Layer 8 of a small transformer language model trained on English Wikipedia (16 layers, counted from 0, width 96). Numbers have three digits each and are written without spaces.
Take only the direct path to the model's output, skipping the later layers: a vector added to the residual stream pushes a token's score in proportion to its dot product with that token's output vector.

Output vectors of the tokens that the questions are about. A number n stands for (n - 500) times 0.0038.
"thern": 562341410439682311264709534579624829397526539641775473504517591558461373608274483621462613546365612375350491253464658719599979499676335611268573656559416420381398335457578427563614417380473480382475421667255442277698373369557606468407522703344472541597364198771502314525458592458692447476
"ospital": 499412433537617579339403642627548530340531437584682446476505421403610399404521729489648616258471599461378499367250622632521688548683418539502541614652446485547438268426530249776416355406495506519414424610335510253425517409564783664297748612377356658717556413499450270436336618551676431577
" DF": 495589405507635400453652342408374437486405473516784375537514407528597366469447637441682546449445584434424530499558345520707585419486440709319407589480563349492603492443707536603495547413477477495580509559450648480698394421625504445481486599333385424567495475611582288609401503372620492436
"ootball": 743643564629635382367451427556643478356443258656510379276527474533630400648422687525825489386489360315398531302443509539592682621572645756406314510526368377466594412536672300683543256194487710585424518664433437434642435630567572300566605626284505400583445187627533308535497494609531448528
"\n\n": 497613491529662381546406648550378386494614377459615500533455548600399561455565377447686612530720377425289401561366675535497554315514655544564566503421497484340523166253517386592596616519500662565527356552533584547521333539539442475594408619511378552457443462463454681277510585435398626586
"uments": 421213440706678384333778474656576543507691382549601482484440635623401738570136491448532712304356418458580444284394504524480730439395575770384507541668410423433374461488512269713711603692478648428455305523283608290612482462640484452380671330230442499519403210603671567560674563582674401401
" training": 615574451446589488354599495543422533482536408518594566486600421404557277469508620464546585370433481414342488372505534502648778530525478563377419489541554371560468546513652343602455309418501555558356332436405548251555506564546586522525638659520439556455552557653521446491443527520653429462
" Texas": 501482352567644459489577476541481453417662523524631449433398352486492533581400744481397501420410559370327488595503490534501684587640541516464452660515542387598363428458549448521544421294479605533310521500456540571436504577630662419492549710383387427579346463743466479491624348406576448506
" ISBN": 441664505540578270421701563546529473454598502520740323396502539674602539438116539505609567465634365460693396293389463676597577494328505550470424505845492276226458412527552354707513641452532596371410458611384575509474491345509872454461596720367436708667446368421556385311415333477606500501
" college": 661613549652634430362606449542455496354496453445572565455440377554475432451437747446656381261525493367426448543406471511632736663576439542476623562553612385559372440416540478615518336353476578428195386483499478296481543493434628462399742688482531374564499563693551557420399535412594517553
" Jew": 438515483501528529511505451487540690363564511544513362610436555437490557570354656605524429308641416400348581522413583485510559467502434808491436545504418334587347577638617499518614451473500496326458560606266550298699488441543524510534769608464358631544520392477516357439301612499461501469
"thlet": 654527518755678422267477400522500716346633472619578370623570459463465505735482728517634652279448504460327486288638501498509651434665614743313500553432397427547489419403513435667538348215496377448362477650355557268662225652472570227310663698367233504493519408769381709365481653516625475504
" =\n\n": 464676394688521355565489409580433439396657351613543334258335788731483523435494332471602610471535426500292446580493754637605625656480760535597577321750443515362568411260441315626525349327482669421494357545459481551687673649556519396617648840407280440336395069647497484522216670159416601669
"urs": 546415450460633405426410590579537425593407564643358647631354577522544409505408620622561773548473276486473780417285539555570638645556537586254524615498363460444526447434622527673476481498486481367445418553241650307616551271606461374345641403424462437430452490791447502396421572595342653550
"U": 518595371363689483360599396571609424607425470421630395641407436542665478510290622536454442531456438410393383346563607667535505504528477528410443560519524526512423476381360431528429447398471618498413394615539633467501638475543564492410589746440441651569318379538591501622477477551528603518
" Boston": 574612447603602392465463518547395537348556496536612464495451536602484398637385655472515415279458581390323546517520397482577734493564583561467534577550576375611367329519543490546660357397493594518363411440470411549480413534536661509458537784325461612503432536637472327454428424493597420602
" Location": 546441410554674287506771581628563407537600420447575381479523646407414517343509485632727522287334451464351665498357623655532601376440322596378557555688693439440656444567430185668459674506516480392415582564445424502546392557740678332431623544431311525666355404629431469511172509683432499386
" vict": 556537488695608528389528556489528570499611555573546544641409429397598511528401589665504404470393546413292577456323577470632730522543477629462344564534285407421453428537489342638646466393479499419396549471477662347643419609479616430595674548502362649376312324680496414560479513295473468447
";\n": 524605374509486312393420600482508449404494396696746454346617555673569577502563467695581626394405392373205382417272654579544750349437494801683487502626436395392595271275521584660550551486503517393470447691654417599599370558434718523531318570498278667621367498474484553216510476415625601316
" population": 441351419733597572385669312465579419566630419440716401318431744642572535466309581590528693333537403374405442534479364488462594516637384638526487446416612322414625570381471549645618403346503305271389616486514665335700555363542715403284711444465490562493458460679503391633303615534470579623
" such": 622343437524340512354613606617430616540579595525553667462553548343566614526453554670413564413350438414454561286514429538496656354678622669465411474550505297373279428431348534548746481456537624547439401528440458308622352505499417584590732662563558532568364456579465427433456482513508471444
" pri": 494528440500455492392446596520559539542540480496637438424472473419545447570468541754639403583658396528386607304306542495548715701394359513400524421598608369426427571399574522536467460465488609461549496449448574288587403586519581527584579602522522603308462344553499498393441477490474513522
"American": 610738500661665187342612310621624800508632457475605392497418352542489341671226697486525361210510653280316526443404450681592700523797387776596409567465521470462241441624469389643631439308472549431132410483485467542417419434464642536619718698472505486586350458550576600590422504359370424565
"ansas": 712425265643636481244486634553474655370600326660495379395345444561526449785170671486609666137468599371333532666381341667547700488368633562608376738581596473428386317370557395707595283410498624527349669543390496493538540720650589331326701672286331409544357207798489581682559335483646463422
"aur": 640701542640420415481548556552633492559489574562540400479433566440517579470528666625610414507369516459305726419199425626652534347732572365349382593656510458279357441584365507675711255387508528380600501470419510490563310449536408492407824547271385654569530380587440454366529520550425654412
" Fran": 610484434571609342411538585446566577572503497489443516522475467557618446609319591548552465497451490565292700484393538542530476448351461713464442567566570345556464464489536415504583352549488576497556329470456539454594397502670589556707684716399414466569407372552547409479385459346459435360
" park": 432568508760650611492651540413621552450544330512492502489418573608488506436467521525485653118345633358370452449455528533541733481618469529448524662540497420436371336465576499548615282373498467530353581510397406297699483463523493605246725694473282520548445525691477513376485584599463434610
" degree": 450556412507477441440655422606471789400376403524781529511369503522661431525371754506503358348638269506408577170421467517638661648561628573374638455618710336403537541482668345714396399503504511323316506494463668394557387442680658378338651587471458725507692517601462208420407346491510465458
"reek": 602388382663765405386492544377590654562586433508665591312313619503485504466314646565625363372699517374476641266330523669442648314516496687331293674315465557405430459582267424782800454462491531403461509608516474400598602357514751493348731791392515428627577173594540338379325644503511390507
" Cz": 488450468565539406320624570393652577475590541534574339560524500579469634596340617659643482317527541528435549437564525511488454505393541616206381514530403322572428477403607563504578368407487553536608520572543614348520568402538558361513519729344388594547466377458544387518338491482617478577

Output weights of attention head 1. The head adds the sum of these rows, row i times number i of z. A number n stands for (n - 500) times 0.00045.
o0: 618456555525311630343463610565468334433487326538458590553664568585655376534280650563506404496620325475461368480372485562560666545586546496579456712493556561581379504608519423350475297405554861333484626503454432309559574632277567410448550382483664415628413438456537548522342422785599367488
o1: 768550614218589615472452586457517631527419377458401658520338648382339619451689270667341410462639454657794432628569492441377477505553663468714377408364477442552383610473572439550351559408414529429244496749422490426472458653437472416526677318423578587475486481578369245515528381631747626448
o2: 701418714309338561532398544365282550482497386577354664772463320490580344566629625617605562554451258589655619303459405445559437509276572351507468282501323478535548401541666624305687602395583383574714609357448552503525393615582404667463572338544538525353630448589588314712511521416593448372
o3: 463552460679555729328678411581356634302595600636526504489702445363286420533665419388729677402616512567467602459625432537371140484482485472512464570485316370567484660553501502496396614622255578323483396544541542218576383412480835512432531407640459401619323391412383440564368726540505605655
o4: 482803545657442647399436407464369436367492395342574243475383511591605473543636325410599606585502507631408391534658473551388596629499498621742467515606530404584455550504493376293455614507398601338586420497536393701606329720641408380701349650434462480395537461378659175495467346480380625711
o5: 611676393661582194655454715592560387567538546488277498648519425544279417498517721558582396484375540434428495434559559344470432455582429281291452544555226651646551551489594353389455551369643489551536463250557569573474343484585539521565540818512560450449390365535521503642557443448511672491
o6: 536740682259259376767228361705263399303561507449470370602348801395664523492550346375429414560446655472414331472541558499644533632604398553574297535470466425657607784459545675570520479541567477513430477578393464392612465513584639530688456464511636361522530520523554436530301353733277465459
o7: 600493445524420391480472536328566394626650314566364446646426679735671272391369694672535697435527375551379514497557288451356311432529399611316608435390801331439597360339804265648377319345754495545630428504381664553476715512365438577579780351736409463559727692462407662178664400324719484421
o8: 643435581272394493445385642324281661288631323586786600214617076654594725573499407487341658572563722459418520392563709362369665514489360436505512372417411493600630396803528584393466622614500677531633587702266409666460442378487220700384434453263565520632551793404470506336592391492535578392
o9: 613482488389502571508481378556493256359563456319271588405200328698509540510622525615605551724558601498692509575500604400430638508549594367268574519559728353552382577424431288396464511285542415588561584589454538677539556445374306516479590541387416454423512818529295582441543669456503577654
o10: 559585610583353288505700899656688582459474414308449521411334304549554273590435779919476695505277461639391534564458434626510561522552611456594291522452474417564434314590374561523437551624558639338326401641613418595311401521534373444510311585419488443513511525685424274561469471597444438427
o11: 540503572592514897740580648586736575616389378460597542717451447289165418558464555499511714371325548281611553577615379365606596510264585326407631657414400509412497653437476368709463533283480453550374401469328425428541405536724547569117637547480361297620415511691397468627541222669465560496
o12: 544630539333463347633508414449507593473596555399368404599341250704480323458388647598410437457477323700971552591297475568559622326430478491545359568553591428512562600538478374511582413445706460466649563697567510572467554546252620637292264593205397484473616651546491551610493614430492405333
o13: 514461515625169373293402432429359710539727469790211495241338661289316448353614631633387844551471292492547541443753443546591559501470658479560475317570384554560620657402364594533570473609519469705391486470384530391714573559494429544346511461535470367364489378665560621479495346597584636618
o14: 417303585503496635672714639558405482405589448547526540495410459644667371375373417290521618457355567503775059556616493644528451581575474466313439570585322431603526563424362580440509568362685513419539553555429625408535298465393357420704577609689494535436367340766547538319407532619531466542
o15: 570658536315513685424284751469463564500442538576618383415388501343393375430421589624413447677559379456343543508402614451560447491582408480490545531450571543589642400277546505372466572487460462538528319281452387559422467777649438541619403638618357312624549564477508537598673442589566586497
o16: 468384449294576739660533588520418460349543666606576363363489559502629541647502612344396453389615506593607293447507547512366485368466433496486265305732674459601414392490542526424711511488408422475476455229488385556458323333467420633590613573649489519462506350638393596480609703508523845586
o17: 432410559440551486806494728464492652540436490507548501470671704348295450474403518530334460512492341423534399521227398479436795593393440682515459516389638522304426430531604336426442543459562645627478405462319596534490508577284665651703390388520712642546568721671534535395537380380250529411
o18: 233258511423496390655486579624327304599732433550425517515432589540410518409448418300639504382389632394750601505711212500346365490389620383655491438468444732582502588331287611279650478514378491626614591536543698531169698568604459532432646653259779618550427431463704552500518480423575391594
o19: 471317464738435634621569443441714582708485323363532569502466519420396565599339517843381408526638369354464588381377585428589330470422528399464452491396320664440479455577476712541668528507455551460754588183516460285370516427470741458696408524661646643310639363391372424581459480548522470569
o20: 325514477566528523407371666457614372672457544373319504601509527366282513731445447705350405417536379580540427389547638276426553535767844551633377190603472497548400543552589505501426442536620645566465284523513529653424540443435739235453497807583394470481669436442517644399592499482380467381
o21: 594246521542402542491360670508483540549395655369507769516388603483503398585594586520527742212536576569562408432226432558559795435433468477611652280489511432346744441216554270554516667513393430700489462417605378283675599619381308481532242599712494476567602594571384504321384633295661744409
o22: 590505399460554476382617498551492493557609572388543473359499663514565598346500578489390182397621707618817505545549564562503443450510506303423557660688686451417552541400613379426273521597281382365467532396640400451482573486596533368611829617426529516743446310404442391389302654449478308500
o23: 541297518542355361441389244554403294615285432462470361359621539525301531524371539493314497663535700555479514510481543551507445634622435407696677570586506561238626544482392598574345734569481539479524576425738516480281394298610521324642509334615520275549552471597812362660636647597473552522
o24: 451502423551728413544649453602463292552611398183468437660498636437320817329539449554622372708684530362289463620440561322520235469474529398509316592615434619587656602508603554578506696400350457406515391541573579583338664508628536530429749534232504414494499341337314483370610351549545599668
o25: 712583539396612484300639476505215338503502570684572411514568559490402334469316356465504413642464460546458539507520506273611579462555378767581576590508511476379462471537609535278485587638661403402570603469325357383493520510454565282684636701481540671420549555598396207625374498471554495639
o26: 318623612392655541460617452840584465586599626316502538398401519419518432483566290424505414556408416533463409461267467320484548382602608435346428492474625568392403240600571627401499446412360189500572662277633402813711521557655224680751421530440580640615770528422481546472653470548486651243
o27: 481561439451391631388434310557517478462406527466553367509325634272255674521679510628638508610498656456507401555796708174583578890546549396518335322567388623375590419408510551262580448496574522167316511423476537449456628599476526600590804569586546470475547321488670211474506528660491468528
o28: 564375362422525396561580599354637590327488602522639743355591332568741404459741251575354486471409567446451337528172520453524460501759524567528135501425371330480547460576550507517520489630453548678711302499404584599554506589510644334549405702614438411618356581680305483204771589476565571360
o29: 650256486393481371479453482564510609580178496667600296547496321698815546382490326540504532681703312409220319671336505506561706408563481802407539603532541385418638382371500428753389427349526423529342514383458551917428464724516491512636430250366476581543583577243740692492539612425598440402
o30: 290196337621307608609300326503417532497402366393352462553335398396542243661499615495403642557490633601453565526441349696723269567460667764441354545419599452652392633469506677580506549623409539458561488577515395481594568688388598700455491431443616586418581576501537609448793413404453436399
o31: 573452632501351477595722497574439500425628668447209656666637604538241334520254505151391531658496527413480676701304519722540437372576561478642530436536536559370660621456510544675542563266453423527552337541428481623691339682515252419406248370470240525292623543473423606615673508580463485456

Each question shows a token from some text and the vector z that the head gathered there. A number n stands for (n - 500) times 0.0046.

"200": 435461564409509566459565410442490615497441475575620556426490599511606314427504467517454595484373
Which of these tokens does it push up most? " degree"

"ited": 421475500538615695475532281478550749380558443526505480437512662523483391602457542470465621518457
Which of these tokens does it push down most? "thern"

" and": 474484463426502667473532447451538659438479483604519617457509633532519394508588523572505632452365
Which of these tokens does it push down most? " population"

"\n": 467487470487570680470553348481528727409523449568513531454512673546522367569513526520477619482414
Which of these tokens does it push up most? "thlet"

" one": 337471440434603620361661451575439565418450541617548557494448528498536473680647503472502485495515
Which two tokens does it push up most, strongest first? "\n\n", " =\n\n"

",": 403557517481471573489545416450567614442613469484500576513540572514448463540560519585443540474469
Which of these tokens does it push up most? "urs"

" is": 463401516480472649310643343450413581491405456619507576577512644521637371590543490639537482419334
Which of these tokens does it push down most? ";\n"

"or": 488446493484465603534520424489583558485541433483510565507553595446506528516504501530491569492494
Which two tokens does it push up most, strongest first? "American", "aur"

" W": 428453381478552598454571370492544559478403525511497477465550592511536426555565441508499515417382
Which of these tokens does it push down most? " such"

".": 490453485427468635500487497422547661472500497608511604442532606498497394465600504549507635472319
Which of these tokens does it push down most? " population"

" ": 470483517414510612471562420443513652466463478591589590439513637541572339459539483554459617469348
Which of these tokens does it push up most? " degree"

" a": 519482408408518575451566335522477605499453456471469500583469611443581414637490486515458565506434
Which of these tokens does it push up most? "U"

" Elect": 533521417443519563541485411480511598515440485514500510510560549495499437570485445534472590467375
Which of these tokens does it push up most? "U"

" of": 497500338472485563470573301490466630523499465468428474532465600509575379614445505515481614483396
Which of these tokens does it push up most? " Location"

" rece": 546539451476527596485516421486554602435460479555523566479516597510521454531527461571494568470413
Which of these tokens does it push up most? "ootball"

" found": 465434423440533580451591348500567624478460493470444490531526620447572388592537515564498551484406
Which of these tokens does it push down most? ";\n"

"5": 436468561448513555475535430442512606473463480596633561410520601526610335439510461565458572482376
Which of these tokens does it push up most? " degree"

" by": 474462441475510634430578383512523635450489481547523583474471650528555412562551504542504578443387
Which of these tokens does it push up most? " Location"

"'s": 498560422456581633428597384500545663434482497580532582529489702579575475605557456670483612413412
Which of these tokens does it push up most? " =\n\n"

"\",": 540459412492565531452512376519495578415485541490531534479502588469539429561579477537440569497421
Which of these tokens does it push down most? ";\n"

"oral": 552489446431505598525503445473540644516484482565503533484548553501494417546528453524465602447361
Which of these tokens does it push up most? "ootball"

" earn": 436512497373494597360644430496470599527437434599585650537552708514544415650532395655542640414439
Which of these tokens does it push up most? "\n\n"

" now": 480370465500696635351629420579533432533313434554569442582524573398614385535608424524534454440380
Which of these tokens does it push up most? " Cz"

" has": 443501471407489569402600437485477591508455431565530597496533642503518410639537427620512615436435
Which of these tokens does it push up most? "\n\n"

"er": 471488460450505645458570429482520614404465489596518595463510598550532444574561509574539577449401
Which of these tokens does it push down most? "uments"

" part": 444446462473582630416604435507545534472427497529550475573554614493587385540619488536493435464373
Which of these tokens does it push up most? " Cz"

" the": 521530441469566676455568386489555685415489485622523592490486711608546383535576471602471621400370
Which of these tokens does it push down most? " DF"

" dec": 486476509444452623492538455471549583455495480528538592500539628508505453504574505594478577470418
Which of these tokens does it push up most? " vict"

" in": 485485426480492559490530429505571556450474503557534555543560598498590507601550428569477513497365
Which of these tokens does it push up most? "reek"

" c": 478487491430484624469531452457528622446498481566546606472519626520515414492584515578476605460382
Which of these tokens does it push up most? " vict"

" century": 509503419445541634411574367512530638504459445556489559551524674497581387593550469583429546470385
Which of these tokens does it push down most? ";\n"

"als": 409506508423496555403626410528467594500467390568556616486543657534471429652545395643525643408434
Which of these tokens does it push up most? "\n\n"

" co": 531482394444499570482544364489510625511471452506460490529492591489550391601488485524467594466401
Which of these tokens does it push down most? " such"

" sit": 511432483416590590483604413522541543473470459500514529536512576526589401583529532506425538479387
Which of these tokens does it push down most? "thern"

" Cur": 439549411426496604496530445522472581454447464466493546462534647518523439597536460615500560449405
Which of these tokens does it push down most? " DF"

" g": 441487468408488625443553444493520581437449487548546585483499587485536461552563547573503589449395
Which of these tokens does it push up most? " Texas"

"ron": 498484469445513662456556416460537647440471479581527603474512637545526410526577493561513596452368
Which of these tokens does it push up most? " vict"

"ul": 481517491444473622454550393488525642463445494556521565440542609528507442511524467572527583455435
Which of these tokens does it push up most? " vict"

" K": 481468469454537648442559382491541643421476482569523561456512681593569396539558499596484574447386
Which of these tokens does it push up most? " =\n\n"

"ar": 541485449444498610529500430476543637503497486570504529473546546490481414552520475517468592439372
Which of these tokens does it push up most? "ootball"